Layer 4 of a small transformer language model trained on English Wikipedia (9 layers, counted from 0, width 96).
A neuron's activation on a vector x is squared ReLU(weights . x), where the dot is the dot product.

Input weights of the MLP neurons that the questions are about. A number n stands for n times 0.0044.
n8: -48 -34 11 28 -9 15 -8 -13 -6 12 17 22 -10 10 -8 25 -18 9 1 32 1 -34 5 -9 -8 12 35 -3 -6 19 -34 -4 3 -6 9 16 7 17 26 -4 50 13 7 5 -15 -4 47 33 -18 -14 -24 52 -36 -27 10 29 1 2 -8 -28 6 -8 -7 -32 8 -23 20 -63 64 0 39 -8 12 -9 -1 -44 23 18 -37 15 22 -3 11 -2 -39 6 -13 -10 -6 16 -26 -50 -13 18 -28 -13
n27: 4 21 -39 0 40 -31 -7 -50 37 43 24 24 32 13 -27 -47 -15 50 39 -14 -4 -10 -14 -10 26 13 43 8 -45 -7 3 22 -14 18 17 9 17 -6 -7 49 16 -8 -4 -3 -14 15 44 25 -37 -10 -34 -22 12 16 -11 -47 12 -4 -9 -12 -41 -13 44 -8 5 14 46 -35 21 10 8 10 -7 -3 31 -41 5 -11 -32 20 -1 45 -11 -17 -39 11 -13 -26 6 -34 -27 -31 26 7 -17 -22
n28: 3 6 -28 49 42 -9 -14 -27 -2 -18 -24 -13 32 30 20 39 10 2 13 12 30 -4 -26 -54 -16 -44 12 -42 -12 21 36 17 22 1 -15 35 21 19 23 6 -29 -16 19 2 30 4 -13 7 39 -8 -37 59 -7 40 -29 -9 15 -1 -5 -25 48 -6 -36 -37 32 -54 -25 44 8 31 -37 -34 18 21 -22 -3 -2 -21 23 13 48 21 34 -22 7 -29 -1 -30 -13 35 52 -43 53 -15 27 -17
n36: 37 -22 -18 0 4 -19 -23 7 1 25 -7 0 62 -19 -16 -62 12 60 30 -12 6 10 -18 8 14 -45 -14 6 26 19 9 0 31 -32 14 27 -9 6 -13 4 -17 33 7 -45 37 -40 10 -13 -27 10 -14 36 4 13 21 -8 -4 17 1 22 -8 -16 30 -29 16 1 -32 -1 -33 44 5 17 -32 -61 51 -10 18 6 4 44 -34 2 16 13 1 -23 -26 11 2 -8 4 -8 -7 18 -16 22
n39: 15 -35 10 -7 -11 35 -4 11 10 12 -17 39 58 24 52 -11 13 -5 22 -2 15 14 7 20 -28 -17 13 -15 79 23 -26 5 28 14 -8 -16 -10 -5 -57 -20 8 -29 43 12 -28 32 55 19 -17 20 -11 5 -3 -15 16 31 15 5 -25 -28 14 2 53 -5 -29 -41 32 23 -49 10 -23 0 -71 -4 19 10 12 -19 47 3 -2 -12 -25 -29 -23 -32 -27 17 5 -18 -23 11 -55 1 -18 -13
n42: 5 11 -25 -13 13 -38 34 19 -28 4 27 -11 8 14 -17 15 -11 -21 41 -8 -54 -51 54 42 46 2 20 9 33 27 -17 -14 58 -24 -33 17 15 38 8 -3 2 -5 23 21 -41 42 -33 -28 -23 9 23 -25 -21 23 -12 -45 19 -19 -14 15 -19 -21 -62 -8 -18 -24 33 15 -14 16 5 -17 -24 -8 5 5 29 31 12 2 0 -29 38 -29 -16 10 -11 19 18 52 -5 46 -18 21 -33 -1
n47: -22 -1 6 36 39 32 21 -2 -19 -12 -25 13 -19 -22 21 30 -25 -27 26 13 -43 -25 10 -35 -17 1 16 -12 2 -19 47 13 15 -20 31 6 35 -30 18 20 -35 -20 -17 23 -11 24 -17 -23 -15 -12 -10 -13 9 2 34 7 33 12 19 14 -17 -6 12 -27 -24 0 1 -45 -15 23 0 14 -9 21 24 -17 14 -13 -2 -21 24 -5 9 -12 3 7 19 -12 -20 -4 -20 25 -35 -30 12 -37
n50: -34 -8 -4 -32 12 35 60 31 -32 -33 18 -27 4 -87 -15 63 25 33 3 4 -6 -8 23 24 -18 17 7 -4 28 4 7 8 -31 -38 -17 4 -30 -33 33 -27 7 -17 45 29 -94 -6 -11 -16 -17 -15 17 2 -8 23 30 15 -2 -3 -8 -9 12 39 22 -6 5 52 12 6 -55 -24 -1 41 -19 18 36 -7 31 -39 23 18 -12 -21 24 -34 -22 -13 39 2 10 2 7 -11 13 3 -1 -48
n52: 15 29 -15 -9 10 -5 6 -25 25 20 27 41 2 -53 46 -34 -11 26 -6 19 -26 24 -18 -50 28 -44 -5 -12 -37 10 24 17 -29 -1 15 24 4 41 25 28 -9 -24 8 -17 47 25 4 11 -30 -7 -48 7 -28 29 5 36 -4 24 44 -7 -37 -12 30 -15 -12 -16 -10 -24 7 -21 -1 -19 -5 -5 10 -21 -37 -20 2 -27 26 -17 0 10 -17 13 -17 2 -15 -9 -12 13 27 20 19 46
n72: -8 4 -10 -20 -9 -63 17 -2 -52 13 -11 -10 1 -24 -15 -7 -25 20 15 23 -23 15 -14 -56 -9 -10 -45 -1 -12 5 42 28 -18 31 27 -24 2 -9 28 -7 -12 0 10 28 7 -65 -22 18 32 -11 -18 -11 2 3 -31 17 11 29 -12 44 -51 -33 50 -46 -43 4 0 -10 22 15 35 33 1 40 20 -19 -30 -18 -22 -21 -19 38 34 0 -6 -45 49 -16 37 -27 -31 21 24 -6 -13 56
n79: 43 -27 19 -21 37 -12 -9 -44 15 25 -13 48 6 -12 32 -16 -40 -2 -13 -22 24 -49 5 3 37 -28 29 10 4 2 -12 8 -16 8 -18 18 -30 35 -10 -4 -34 8 -3 -39 38 -16 68 -7 -20 -2 19 20 9 -31 -2 22 -20 30 14 -20 22 22 73 -4 -3 27 -7 -17 1 2 -44 -25 -23 38 -71 -50 -30 10 -26 15 28 30 -19 38 6 74 -23 54 -13 -32 -46 -18 -5 20 -13 -31
n86: 45 29 -33 52 1 3 16 -60 25 17 -12 -17 -26 34 -36 15 -10 -26 14 -17 34 -50 16 12 38 -4 -17 -26 -52 -24 28 -12 1 -9 33 -3 6 -3 39 -19 -6 -27 10 -20 31 -41 -44 8 0 -32 2 -1 20 -40 -1 39 6 12 21 3 -6 7 5 2 5 28 29 -28 -1 21 9 20 -17 -13 -34 22 18 50 26 -9 -8 22 -26 -17 -13 -29 23 -24 13 8 -2 13 7 -4 -1 -9
n92: 36 38 -29 34 22 -72 -1 -71 11 -24 -14 12 38 -21 -12 -16 -48 37 25 8 -27 24 -9 -24 50 39 24 -11 13 31 -10 -2 34 -3 14 -28 4 -38 -45 38 -7 2 29 -38 4 46 31 16 4 -8 -4 40 8 -25 -9 -15 32 0 21 11 -18 0 51 1 13 1 36 -30 56 12 -23 8 3 -11 8 -4 -14 -10 -3 1 5 5 2 -42 3 -1 -51 -30 -6 -5 -37 -8 24 18 25 14
n95: 11 -49 8 -12 -19 -43 -17 18 -19 7 -22 -40 11 40 7 -41 24 -18 -16 11 54 31 33 24 1 45 -26 8 4 30 -62 -15 11 -37 -50 -32 -16 4 8 -9 14 -19 -26 -3 3 -13 27 -5 -36 8 40 19 -9 -18 18 25 19 1 -44 34 39 -4 -18 -22 -17 40 1 -7 -35 44 32 0 -42 -13 71 34 29 8 -24 -16 10 -33 -18 -71 13 -9 21 16 43 28 7 -12 1 -9 0 27
n98: -29 -27 -23 42 -39 5 13 51 -6 24 4 19 4 -17 61 -3 10 -4 -2 -15 12 9 -4 -20 19 35 21 25 24 8 -29 -15 41 -12 -12 -17 18 -26 -27 -57 10 -23 -23 -17 -13 8 24 11 7 -1 -58 36 -19 -14 20 2 35 -16 49 -1 27 -38 6 4 36 19 -15 0 -30 -6 39 -32 0 9 -15 -33 28 35 13 -38 10 -2 -14 -14 -29 0 13 5 -32 5 1 6 -10 -37 1 -32
n115: -27 -28 16 -58 26 -5 55 23 38 13 -24 13 -10 -2 -8 -12 2 10 -8 44 -2 -6 27 11 -26 -14 -31 -36 17 -23 41 -17 11 45 26 41 -7 -47 73 23 30 -7 -41 -5 13 -27 10 24 -32 -9 -15 6 23 -28 48 11 -12 2 48 11 -48 -41 -24 10 33 -7 -6 -57 3 32 -6 -37 8 23 22 17 35 12 -5 1 15 8 -13 2 -5 -13 21 -4 -12 22 21 -4 -20 -1 31 -13
n117: -35 -25 -32 25 -28 -11 -22 -25 -13 -12 -21 -37 38 3 12 -27 27 -7 39 56 -1 -14 1 -1 2 11 -22 18 -7 7 13 15 16 22 -14 6 -30 -8 -8 -42 -5 -20 -23 30 -7 59 -30 12 14 3 1 17 11 22 30 -24 -4 49 -2 16 -3 -13 23 13 -33 -42 -18 1 16 44 -30 -1 6 43 -29 -12 -3 -7 -20 -6 -7 -17 -15 1 18 -28 14 29 -8 7 3 -14 -2 -18 -2 17
n120: -12 2 33 -14 -24 18 23 5 43 0 0 19 12 64 5 -11 6 -26 -16 53 18 -1 -4 21 12 29 -26 16 2 9 -2 2 50 15 -17 6 -36 -19 21 -28 -1 9 -30 -5 15 -12 43 -11 -18 -5 -21 49 32 -55 -23 31 -17 -9 -55 -36 -15 36 39 -25 -26 23 6 -34 -23 13 -4 -53 -35 5 -8 14 -20 30 19 -39 -27 7 23 -60 17 51 -17 -1 -64 32 -26 -6 34 39 -27 6
n126: 6 -43 -46 -25 16 -16 -21 -2 -3 -5 -9 -2 40 4 19 10 23 13 -33 3 -20 42 1 -5 7 -42 8 -19 30 23 -21 7 16 45 -16 -12 -11 35 -3 -32 57 -48 -11 65 -15 20 -16 4 -23 14 30 -2 14 16 -35 5 2 31 -12 4 56 -20 10 -22 1 -21 -13 -42 -9 1 0 -4 -14 23 16 -18 13 24 28 -10 -28 16 -4 15 16 30 29 12 3 32 3 -42 -12 7 32 -44
n140: 1 18 -55 10 15 -19 -31 0 7 38 14 -16 38 57 33 17 -22 6 -26 -12 -8 27 -75 5 -2 7 -7 -37 3 6 -29 50 27 -21 -6 -12 -27 74 -11 -53 16 -7 0 -22 19 -8 29 42 -14 16 -1 -11 -3 -33 -7 -14 -14 3 -48 -10 -36 -57 -23 -9 -4 4 -6 -56 16 23 44 30 24 5 8 -8 22 20 6 35 -14 33 -10 11 10 -20 -6 -68 -29 13 -4 2 -16 -28 37 39
n145: 8 -24 62 33 -31 -3 -12 -27 -47 -2 -12 3 -29 28 29 -15 -19 18 11 -27 5 -13 17 26 -21 27 -13 -11 -3 -2 10 23 36 15 24 -9 20 -52 46 -7 14 2 -20 -31 6 12 19 -39 -33 35 -15 6 23 51 -32 32 39 -7 -65 1 -1 -13 -20 -41 -10 -8 9 -43 -25 50 -2 0 12 -2 -10 -28 -4 16 35 51 16 -14 -17 0 2 7 -7 -14 -2 2 -9 6 -10 30 12 5
n148: -7 22 16 0 -25 35 32 34 7 12 -2 -25 12 1 -27 -9 -21 -2 33 -1 23 -31 -6 18 -23 -21 -61 29 -18 13 -16 0 4 46 -39 -5 -29 33 23 5 28 19 -13 -16 13 -20 -33 4 23 -6 25 -18 30 19 -20 12 -19 -10 -2 15 -22 11 -9 -3 -9 -14 -22 1 -31 -19 0 3 -2 18 -6 -37 40 -13 -24 4 12 1 -4 19 56 -21 13 -6 -23 -50 17 31 10 66 -4 12
n149: 36 -6 -51 -4 0 -2 -1 -55 -21 3 -11 -10 -36 -26 15 6 29 15 22 -11 16 8 1 -5 37 -1 27 16 -10 -18 -9 73 -27 -19 13 8 -42 20 -20 -4 -14 -2 -12 63 -20 1 -14 20 1 -10 8 -11 54 22 3 25 3 28 11 28 11 7 48 -44 -29 -35 40 5 -3 -11 11 18 -14 10 8 3 13 24 -57 20 -17 13 5 -8 -9 -37 43 -6 -6 -29 -33 -9 2 -5 -45 -26
n166: -13 9 -32 -48 -9 41 42 1 5 46 -21 -10 20 27 -10 14 -43 -9 -7 -14 5 -8 34 -15 -28 58 28 30 19 1 37 1 -5 -10 -43 -48 12 -3 21 -5 -9 5 19 39 -44 -31 9 -7 -5 -12 27 -24 2 -12 -16 39 -5 -4 -34 -67 -13 -3 4 -15 20 5 16 29 -4 4 -60 38 7 -1 60 -29 39 28 -32 -9 -5 -36 -37 -2 14 -6 -20 53 28 -23 -15 22 -12 9 -19 1
n167: 16 29 15 -6 -45 -22 51 1 38 -9 29 2 -45 23 -9 -29 3 14 2 36 7 5 -7 -10 7 39 21 4 4 -11 46 -9 -13 49 -55 -41 10 -4 0 -12 41 -30 -31 7 -23 23 -15 -24 -4 -11 -13 26 -40 -6 -18 3 4 -8 -6 -39 4 7 7 20 9 5 43 6 -19 4 0 -50 9 -27 -3 -6 -33 4 -46 3 -27 25 -9 -26 34 19 -40 15 5 -30 7 37 26 4 -55 -6
n168: -33 -15 11 19 -13 -11 -11 -10 0 -33 6 -4 -11 -12 4 -20 4 -6 19 -25 32 -1 30 8 -5 45 -27 -15 -24 -10 15 -2 -21 19 32 27 28 -26 10 -6 -34 -19 -3 -4 -18 -17 -19 6 10 -16 -31 9 -7 34 -19 -8 3 29 35 32 -12 2 37 5 -17 7 -18 -12 19 0 -17 2 47 -16 -2 1 19 -51 -21 -10 -13 -19 19 26 18 -2 22 -4 24 34 29 1 -7 -27 7 5
n171: 17 42 -1 39 9 19 6 7 -46 38 -38 -46 5 -21 11 -21 14 24 27 -21 42 -7 -12 -16 15 8 25 1 21 -28 22 34 -33 7 -28 19 22 -8 -1 -30 1 -9 -13 27 -20 -1 -5 10 9 -8 -9 29 7 19 22 50 -27 -14 19 -16 14 -30 38 -28 -38 16 67 -30 13 18 2 -5 39 -2 -6 -57 -22 -17 42 11 -22 33 -10 19 -15 6 16 -7 38 -10 -18 -16 -60 -23 -31 25
n174: -23 -5 -9 -14 3 13 16 11 -32 25 -17 17 20 -2 -26 -10 20 24 2 5 6 2 -4 16 34 5 12 -25 -17 -22 -28 -11 -19 35 -22 12 -5 -9 1 -66 27 34 18 3 4 27 -19 -11 7 66 72 -22 -5 -6 24 -44 -6 20 11 -16 4 23 -13 -24 -16 -23 28 -23 -2 30 38 8 -8 38 -16 11 -49 -43 7 -5 -24 -9 -29 -32 16 -27 13 -14 39 3 -12 3 32 11 11 -32
n178: -39 23 3 -6 39 33 11 21 24 9 26 17 -17 0 24 -8 -11 -11 43 22 -6 15 -36 -12 16 -12 18 -40 -6 -42 -22 28 17 27 40 -17 -17 21 -16 1 -55 -26 37 -23 -16 23 19 -21 -1 1 -17 29 21 -27 -28 -9 -26 -29 -20 -40 -26 35 23 -33 -3 6 22 -62 -19 -6 55 -11 53 -4 8 -27 25 39 16 0 -39 -4 -22 -17 -11 44 55 -20 -22 8 -53 15 64 5 -7 21
n181: -19 6 5 -17 12 -1 8 -26 -37 -14 6 25 11 -16 56 -7 0 0 32 -12 10 -17 -24 3 12 6 -6 -5 18 22 -3 66 21 -20 -2 -10 -1 4 -6 -48 37 -2 33 -9 -1 31 35 0 4 -30 25 23 -4 -1 5 -9 14 -13 -60 -5 -19 47 -20 -10 25 -9 -1 -34 -37 4 -16 -7 39 3 -19 -7 -17 19 16 -15 31 -45 52 38 -13 -2 -13 -6 -33 -20 -11 -33 44 19 2 0

Each question shows a token from some text and the vector x that enters the MLP there. A number n stands for n times 0.054.

" Common": -3 33 -15 -11 -3 -13 -5 -17 1 13 1 3 3 4 -15 -13 3 -20 -17 -2 -19 17 3 -9 12 -16 -10 -12 -13 11 -11 -21 25 -18 8 -4 21 -14 11 21 -18 12 -2 -2 -27 -10 -11 3 20 29 -24 0 -10 22 35 -17 -31 4 -8 5 9 22 21 -11 8 -2 -15 -3 -4 -11 6 15 7 31 -20 11 -28 1 4 10 3 -5 -7 45 32 -6 23 -2 -37 22 45 -7 -21 9 -5 -29
Which neuron lights up most? n28

" York": -14 16 -3 -9 2 -12 -34 -11 34 -3 0 -7 -9 9 1 -2 1 -34 1 12 -23 -29 23 9 1 26 -27 -19 -21 19 -24 40 26 4 5 12 17 -14 0 44 8 5 -30 8 -18 -8 -21 -17 10 20 28 -25 -10 15 17 13 -46 19 11 8 5 4 2 1 27 -2 8 -29 -13 0 -12 25 3 9 -4 18 -15 -4 -15 6 7 4 -5 25 30 7 -13 -17 -22 -6 14 -14 3 -3 -9 -3
Which neuron lights up most? n148

" the": -20 6 14 -8 -2 2 8 -13 1 -1 -11 -4 -22 -13 -11 -10 -8 10 8 -17 4 7 9 31 5 -2 14 -14 -19 0 -2 3 -6 4 -13 -13 0 0 -14 -3 -11 -20 21 2 -16 -16 14 7 2 5 -13 2 -6 15 35 -5 -78 13 -7 14 15 -9 -17 20 7 12 3 -2 10 26 4 40 -28 15 14 22 10 -1 -34 -9 4 0 19 2 34 -11 -16 -5 -4 15 11 -1 -12 -6 4 7
Which two neurons fire most, strongest first? n95, n50

" that": -21 -25 -21 7 -6 9 8 -18 -24 1 -30 7 -19 22 -12 7 13 -24 19 -36 33 14 1 16 19 -15 -3 3 0 14 30 13 -2 -15 15 13 -15 -25 7 -4 -5 -9 14 -9 -15 0 18 2 7 16 -16 -11 8 -10 -11 -13 -42 2 -1 58 22 29 -15 20 -22 10 -15 -29 13 13 1 15 -16 -5 0 -13 -36 -5 -14 2 18 -18 17 34 3 9 18 22 6 23 18 -5 9 -12 -10 -5
The most active neuron and its activation: n168, at about 4.5

"ate": -6 35 -13 1 0 13 -5 2 -10 -7 11 7 -26 -28 -10 -21 1 -6 -21 -23 15 1 16 -25 -22 -7 -6 14 10 -28 -23 3 8 -4 -17 -18 -8 -7 -26 -17 6 -15 9 9 -2 13 8 6 6 33 -17 0 -11 6 20 22 -31 -1 -13 28 12 18 -12 25 -29 -3 9 1 40 19 -2 39 5 -11 8 -3 -20 -17 32 5 24 3 10 36 16 -17 12 -14 -9 -2 20 -24 -18 9 -21 9
The most active neuron and its activation: n171, at about 5.2

"0": -20 56 6 -28 14 5 0 -7 8 17 -2 13 -11 10 -19 -8 -4 11 10 -24 -29 10 18 -1 10 5 6 7 -22 0 -10 -16 -10 -28 0 -44 6 10 -3 16 15 -39 5 0 -4 12 -1 -17 10 37 -6 -14 14 11 -4 4 -24 -8 -32 22 15 -8 8 13 0 -2 -18 -43 6 -3 9 -2 -14 -26 14 25 -11 -2 -7 5 23 2 30 -7 5 4 7 21 14 24 22 -29 31 -28 -7 -1
The most active neuron and its activation: n27, at about 1.9

"ang": -9 0 -12 -55 -4 -1 -15 47 -7 -19 24 -1 2 23 -6 11 0 -6 18 11 -14 -2 -3 -17 -15 7 -16 15 -14 24 3 2 -17 25 -8 -7 -27 -11 -12 10 -15 16 -6 16 -18 -10 19 -30 7 6 14 0 -12 -9 25 -14 12 6 12 -13 -11 11 -18 -5 17 -12 -20 -6 25 -15 -15 38 0 -1 15 42 1 34 -35 9 -9 9 6 1 29 7 22 -39 9 6 10 3 5 -13 -20 -3
Which neuron lights up most? n166

"hen": -4 -23 8 -60 -13 -22 11 15 1 -3 23 -22 -20 10 -20 -10 2 11 6 -7 -12 -4 6 -17 25 -5 -8 17 4 13 1 -18 -12 -10 21 7 19 -1 -2 25 -18 12 15 24 5 -9 7 -33 38 11 40 -17 -8 17 14 0 -12 -2 -11 -15 -1 3 0 -20 13 9 -3 25 10 -25 -10 26 4 -9 21 36 -33 9 -25 -14 27 -8 -12 8 28 -10 17 -29 -6 -12 25 -18 -17 -4 3 -2
Which neuron lights up most? n166

"1": 0 29 6 -11 -15 8 -10 26 39 0 22 -29 -36 8 -12 -22 14 -22 -13 -10 -7 23 3 -25 7 7 -9 -10 0 8 16 -3 -23 -9 22 -15 9 -9 -4 7 9 6 22 0 2 4 1 -38 6 40 8 -19 1 -22 -3 -14 -34 22 1 37 27 10 -18 -4 34 -25 -2 -14 -12 -9 0 -6 -23 -23 -14 16 18 -33 -1 17 -2 -4 19 -6 11 7 0 4 25 34 8 6 -4 14 -12 -2
The most active neuron and its activation: n167, at about 0.81

" in": -14 14 -12 -27 -14 5 -4 -4 -15 9 11 -1 8 -14 -18 2 3 11 -2 -9 -18 -2 23 -1 0 -12 -10 2 1 -1 8 1 12 21 8 -26 18 -17 -8 -6 -18 -28 20 0 4 30 39 -20 -14 15 0 -26 -15 2 22 2 -13 -7 -4 50 11 12 -16 31 -2 25 -7 17 44 27 9 10 -43 -13 -20 28 4 -25 -7 -3 21 -5 5 -9 20 12 15 -21 -24 5 14 -3 -20 -6 3 -25
Which two neurons fire most, strongest first? n42, n50

"en": -14 -5 2 -64 -6 -6 -8 15 8 10 2 18 -9 17 7 -13 14 -23 -12 -47 -18 35 -13 -23 10 4 -10 19 10 8 17 -35 -41 22 12 26 7 -7 -18 10 -7 7 1 3 -34 24 -15 -13 17 -15 -24 1 -9 2 13 -9 -10 5 8 7 29 35 9 9 -6 11 -10 20 14 -17 8 26 -6 -12 12 18 -31 -6 -6 5 19 11 -23 15 15 21 -2 -16 1 18 -13 19 -7 15 -25 -3
The three highest activations, in order: n167, n168, n52

" ": -15 27 32 3 7 10 -31 10 -32 -3 -9 3 -45 4 -14 -11 -18 -22 -15 -28 16 14 26 -8 -8 -2 -13 -26 4 7 -3 1 -6 4 6 0 3 -15 -6 -3 -4 30 16 14 -13 10 31 -26 12 33 14 -6 13 8 -12 20 -41 15 -16 31 -2 20 -12 -4 -5 -14 7 -30 8 6 0 -14 -18 3 14 9 5 38 -10 8 7 -6 -4 -15 36 19 31 0 -3 24 -1 -32 7 -13 -2 -6
Which neuron lights up most? n145

" and": -10 -13 -7 -19 -12 0 -5 17 -31 12 4 -3 -22 -5 -20 14 -4 -6 5 -11 1 7 -11 11 -22 -12 -6 0 8 -3 14 2 4 16 4 -3 17 4 -24 -2 -12 0 1 -5 26 -8 16 -13 27 20 -17 -6 -22 3 -25 -8 -40 -2 21 12 6 -12 -12 -5 -16 25 -9 -3 34 15 6 54 -31 -21 -16 31 4 -8 2 6 -4 4 31 27 23 -11 31 19 3 10 15 -9 -12 -6 -19 0
The most active neuron and its activation: n72, at about 3.7

"2": -4 36 -13 -7 -3 -6 -18 19 5 15 15 -7 -27 1 -14 -27 13 -8 -19 -22 -12 20 -7 -23 11 -3 12 -16 -28 21 2 -28 -28 -24 30 -29 14 16 4 6 50 -7 23 0 -7 10 3 -5 14 22 5 -34 -13 11 5 11 -35 16 -7 -16 18 -3 -4 2 21 -10 -12 -19 1 -16 18 13 -16 -14 17 -5 -15 -23 -4 14 7 -10 17 2 14 19 -21 14 27 14 9 -16 -6 7 3 3
The most active neuron and its activation: n52, at about 2.6

" +": 36 20 27 -13 -3 10 -28 15 1 -21 25 20 -12 2 -10 -29 -3 -7 21 -19 -9 -2 2 9 -3 10 11 7 6 1 28 -29 0 1 -5 -7 20 -16 -5 -2 -2 9 -9 -20 21 -5 8 -14 15 -3 2 -44 -17 -5 -1 -6 -47 12 35 48 -4 8 5 -12 12 -20 -15 14 19 -2 -8 19 -25 -22 -1 30 20 -10 32 -7 -15 0 32 15 8 -11 -14 10 -12 -1 13 -4 -7 -18 -13 -14
The most active neuron and its activation: n36, at about 2.8

".": -26 11 22 22 -12 2 7 -15 -7 -21 -42 -14 -38 0 1 17 5 4 9 -26 -7 -11 21 14 -12 -2 -5 -1 -21 -17 17 14 -3 7 1 -6 -4 -3 10 -13 -9 -22 -2 11 -2 12 20 0 20 16 -20 -22 -16 -18 -40 -13 -7 -1 0 30 17 32 -5 2 -11 -8 2 -27 20 39 0 25 -38 2 33 12 -21 2 9 9 8 4 13 25 44 1 1 4 -4 0 4 -8 -7 -4 8 -1
Which neuron lights up most? n145

" |": -22 18 34 -17 1 12 3 24 -15 -11 2 54 -15 4 -23 0 -2 -29 6 -11 -1 2 -11 12 -5 37 -14 -1 0 11 -36 -28 -10 -5 -12 -3 10 17 4 -14 -15 -18 14 27 13 -23 27 11 -2 23 -3 -1 -17 5 19 13 -14 -12 -8 16 6 0 -3 -3 -13 -14 -11 7 5 -3 -8 14 -57 -2 5 0 -5 -19 -7 -3 17 0 24 28 0 9 -13 29 -1 -12 6 -8 4 -5 3 6
Which two neurons fire most, strongest first? n39, n95

" m": -7 5 -23 -32 -8 9 -46 -23 -16 -14 -7 5 -22 44 -13 17 -8 -18 -6 -40 -29 8 -2 2 5 1 -21 3 15 -21 21 -14 -23 -35 -7 -39 37 -4 12 -5 -3 32 -3 6 19 -12 5 -8 11 6 -28 -1 -13 -22 7 -8 0 9 -16 46 0 7 -6 37 -8 -18 17 7 29 9 8 -3 2 11 -2 38 29 7 7 -13 -8 2 3 10 18 5 40 -7 15 2 15 13 -21 15 0 -1
Which neuron lights up most? n86

"ism": 11 14 6 -34 5 7 -14 13 -3 -46 19 -10 -20 8 12 8 -10 -7 25 -19 13 -4 8 18 0 3 -35 23 -4 7 8 6 -10 -9 14 -36 0 -3 -20 31 4 18 -24 22 -1 17 7 -24 -14 5 17 10 9 -20 24 -15 -8 -4 -2 14 12 -31 -18 30 -19 -29 -17 -11 12 5 -10 8 10 11 17 3 8 28 10 -17 -24 -23 0 42 22 0 9 -2 -13 -12 17 -14 -11 23 -22 -17
Which neuron lights up most? n148

" against": -10 -5 -18 -1 -16 17 1 16 -8 -2 -9 30 0 -12 -5 -7 -7 13 21 -9 -5 -2 13 -5 -18 9 2 -10 8 -6 -7 -2 26 5 3 -12 -1 -5 -13 11 -26 -16 -2 -16 -5 18 52 -10 -6 13 -7 -13 -17 1 38 29 -32 -9 10 38 3 28 -14 6 -31 30 -4 -25 32 22 -16 8 -21 -22 -14 15 -21 -26 8 -2 7 -10 10 28 15 5 9 -8 11 28 15 -17 -21 2 -13 -15
Which neuron lights up most? n39

" flight": -13 6 -55 -11 5 -13 -20 17 -3 -26 -18 6 -9 -1 -6 -14 -11 -6 -19 -21 -6 4 12 -6 -17 7 1 15 6 -7 -3 23 1 10 29 -15 -11 6 6 2 -1 -37 -26 10 -9 33 -3 -4 -6 6 -2 -11 3 10 21 23 -24 17 -11 26 2 20 -22 17 -14 0 -3 -14 38 14 -17 37 3 -16 -6 29 -6 -1 10 9 30 -25 8 24 34 13 5 0 5 28 11 0 -43 -5 -19 -17
The three highest activations, in order: n126, n117, n168

" In": -34 14 -9 -23 10 9 -1 6 -9 7 22 39 -8 6 -42 7 2 9 -10 -4 0 14 32 -22 3 -36 -18 19 -6 7 2 -37 -7 -8 7 -3 11 -7 11 -15 -36 -2 24 12 -33 13 26 -20 4 21 11 -11 -3 -2 -2 -3 -1 4 14 27 5 -10 -6 19 26 12 6 2 35 6 -3 4 -26 -12 -21 43 -3 -12 -11 5 4 18 -16 15 5 -17 10 0 2 -15 40 -14 6 -8 -1 -22
Which two neurons fire most, strongest first? n174, n50

"-": 16 15 20 -17 -8 -14 -33 33 -9 6 0 7 -20 9 -15 14 -4 -21 4 -34 -13 23 14 -6 -5 -1 6 -3 -1 -1 28 21 -10 -12 1 -14 -6 6 3 -6 8 -14 2 16 19 -2 60 -11 13 15 4 9 2 27 -8 -58 -10 18 -3 28 15 10 -9 8 4 -13 -28 16 22 8 -2 8 -34 -18 3 17 -13 -14 -15 13 21 -5 -11 -21 -18 -8 10 -25 7 21 20 -19 3 -22 -9 -9
Which two neurons fire most, strongest first? n28, n95

" because": -3 -15 -17 -9 0 8 7 -3 -10 1 -13 26 -8 -7 -24 9 -5 -14 21 -28 22 16 -13 -3 11 4 -16 2 17 16 20 18 8 -15 29 2 -14 -25 -3 -5 -12 -22 26 -44 -17 -23 16 9 -2 21 -3 15 -6 -3 -13 -13 -34 5 14 20 16 16 -12 26 -9 5 -14 -20 30 19 -8 16 -14 -15 13 -10 -29 -7 -4 -7 33 -3 20 47 20 6 21 18 -8 11 7 -12 9 -12 -20 -8
The three highest activations, in order: n168, n79, n181

"9": -10 29 10 -17 25 -14 -22 5 13 5 -1 2 -11 18 10 1 2 9 23 -13 -17 9 2 -4 11 18 -4 9 -19 34 16 2 1 -18 3 -10 9 19 -16 18 32 -29 5 1 -21 4 7 -16 16 21 -10 2 6 -7 -4 -6 -23 1 -31 6 23 -8 -7 21 18 1 -11 -46 4 1 4 -5 -30 -13 -2 9 -3 -27 -19 4 19 10 39 12 4 11 -38 0 6 16 3 -52 -3 3 -7 -24
Which neuron lights up most? n27

" for": -7 -4 2 -25 -16 15 -9 -5 -19 1 -7 12 7 -18 -17 4 -13 0 19 -20 -5 -5 10 -8 -16 1 5 -9 -6 9 11 -24 10 14 0 13 12 -13 -5 3 -19 -29 8 -1 17 15 38 -20 2 28 -31 7 -13 0 26 15 -54 -3 1 12 10 34 -22 10 -18 31 4 6 22 25 6 15 -36 -9 -6 3 -15 -18 -16 6 6 10 1 37 9 -3 11 11 2 -6 34 -7 15 -11 -5 -13
Which neuron lights up most? n79

" district": -33 25 -26 -12 -1 14 -43 1 19 -6 -9 -3 -42 4 2 -8 -13 -23 9 11 -5 -4 5 3 15 -1 -8 -1 1 2 2 23 14 -19 23 20 20 1 -21 27 28 -9 -9 10 0 16 -18 -30 -6 9 -17 -6 -5 -2 16 5 -32 22 -14 0 -5 28 21 14 -4 -13 -17 -28 30 29 -16 15 -14 -2 10 26 -15 -8 17 -5 9 -10 12 5 20 -3 38 -18 -21 7 20 -5 -30 21 -5 -24
The three highest activations, in order: n47, n117, n168

"4": 7 33 3 -12 -15 -3 -21 26 7 -20 35 -21 -31 4 -6 -12 10 -33 17 -20 -17 -5 14 -26 1 6 -5 -24 -3 17 -1 -12 -5 -8 35 -23 -1 9 16 -5 22 11 29 -9 4 -1 17 -25 25 21 18 -28 -2 -18 -8 -16 -31 4 -4 31 21 0 14 -5 32 9 3 -6 17 -13 2 -17 -24 -21 -12 21 -6 -39 -6 4 26 3 20 -7 5 -8 -17 17 22 23 -5 6 -9 -4 1 0
Which neuron lights up most? n42

" May": -20 -8 -7 -10 -13 -9 -24 15 -40 18 8 26 -15 0 -2 6 12 -1 -7 3 -30 42 31 1 -28 11 -24 26 -17 33 4 -5 -14 -26 2 4 6 28 -17 14 2 -18 19 10 -22 9 -10 3 4 13 21 -17 -15 14 19 6 -31 2 16 22 -11 13 18 24 23 0 -7 3 36 -4 -32 2 -1 17 5 22 -18 -17 -2 24 -15 -5 -6 4 -6 -3 -7 -6 -15 25 18 -32 7 -19 -13 -32
Which neuron lights up most? n50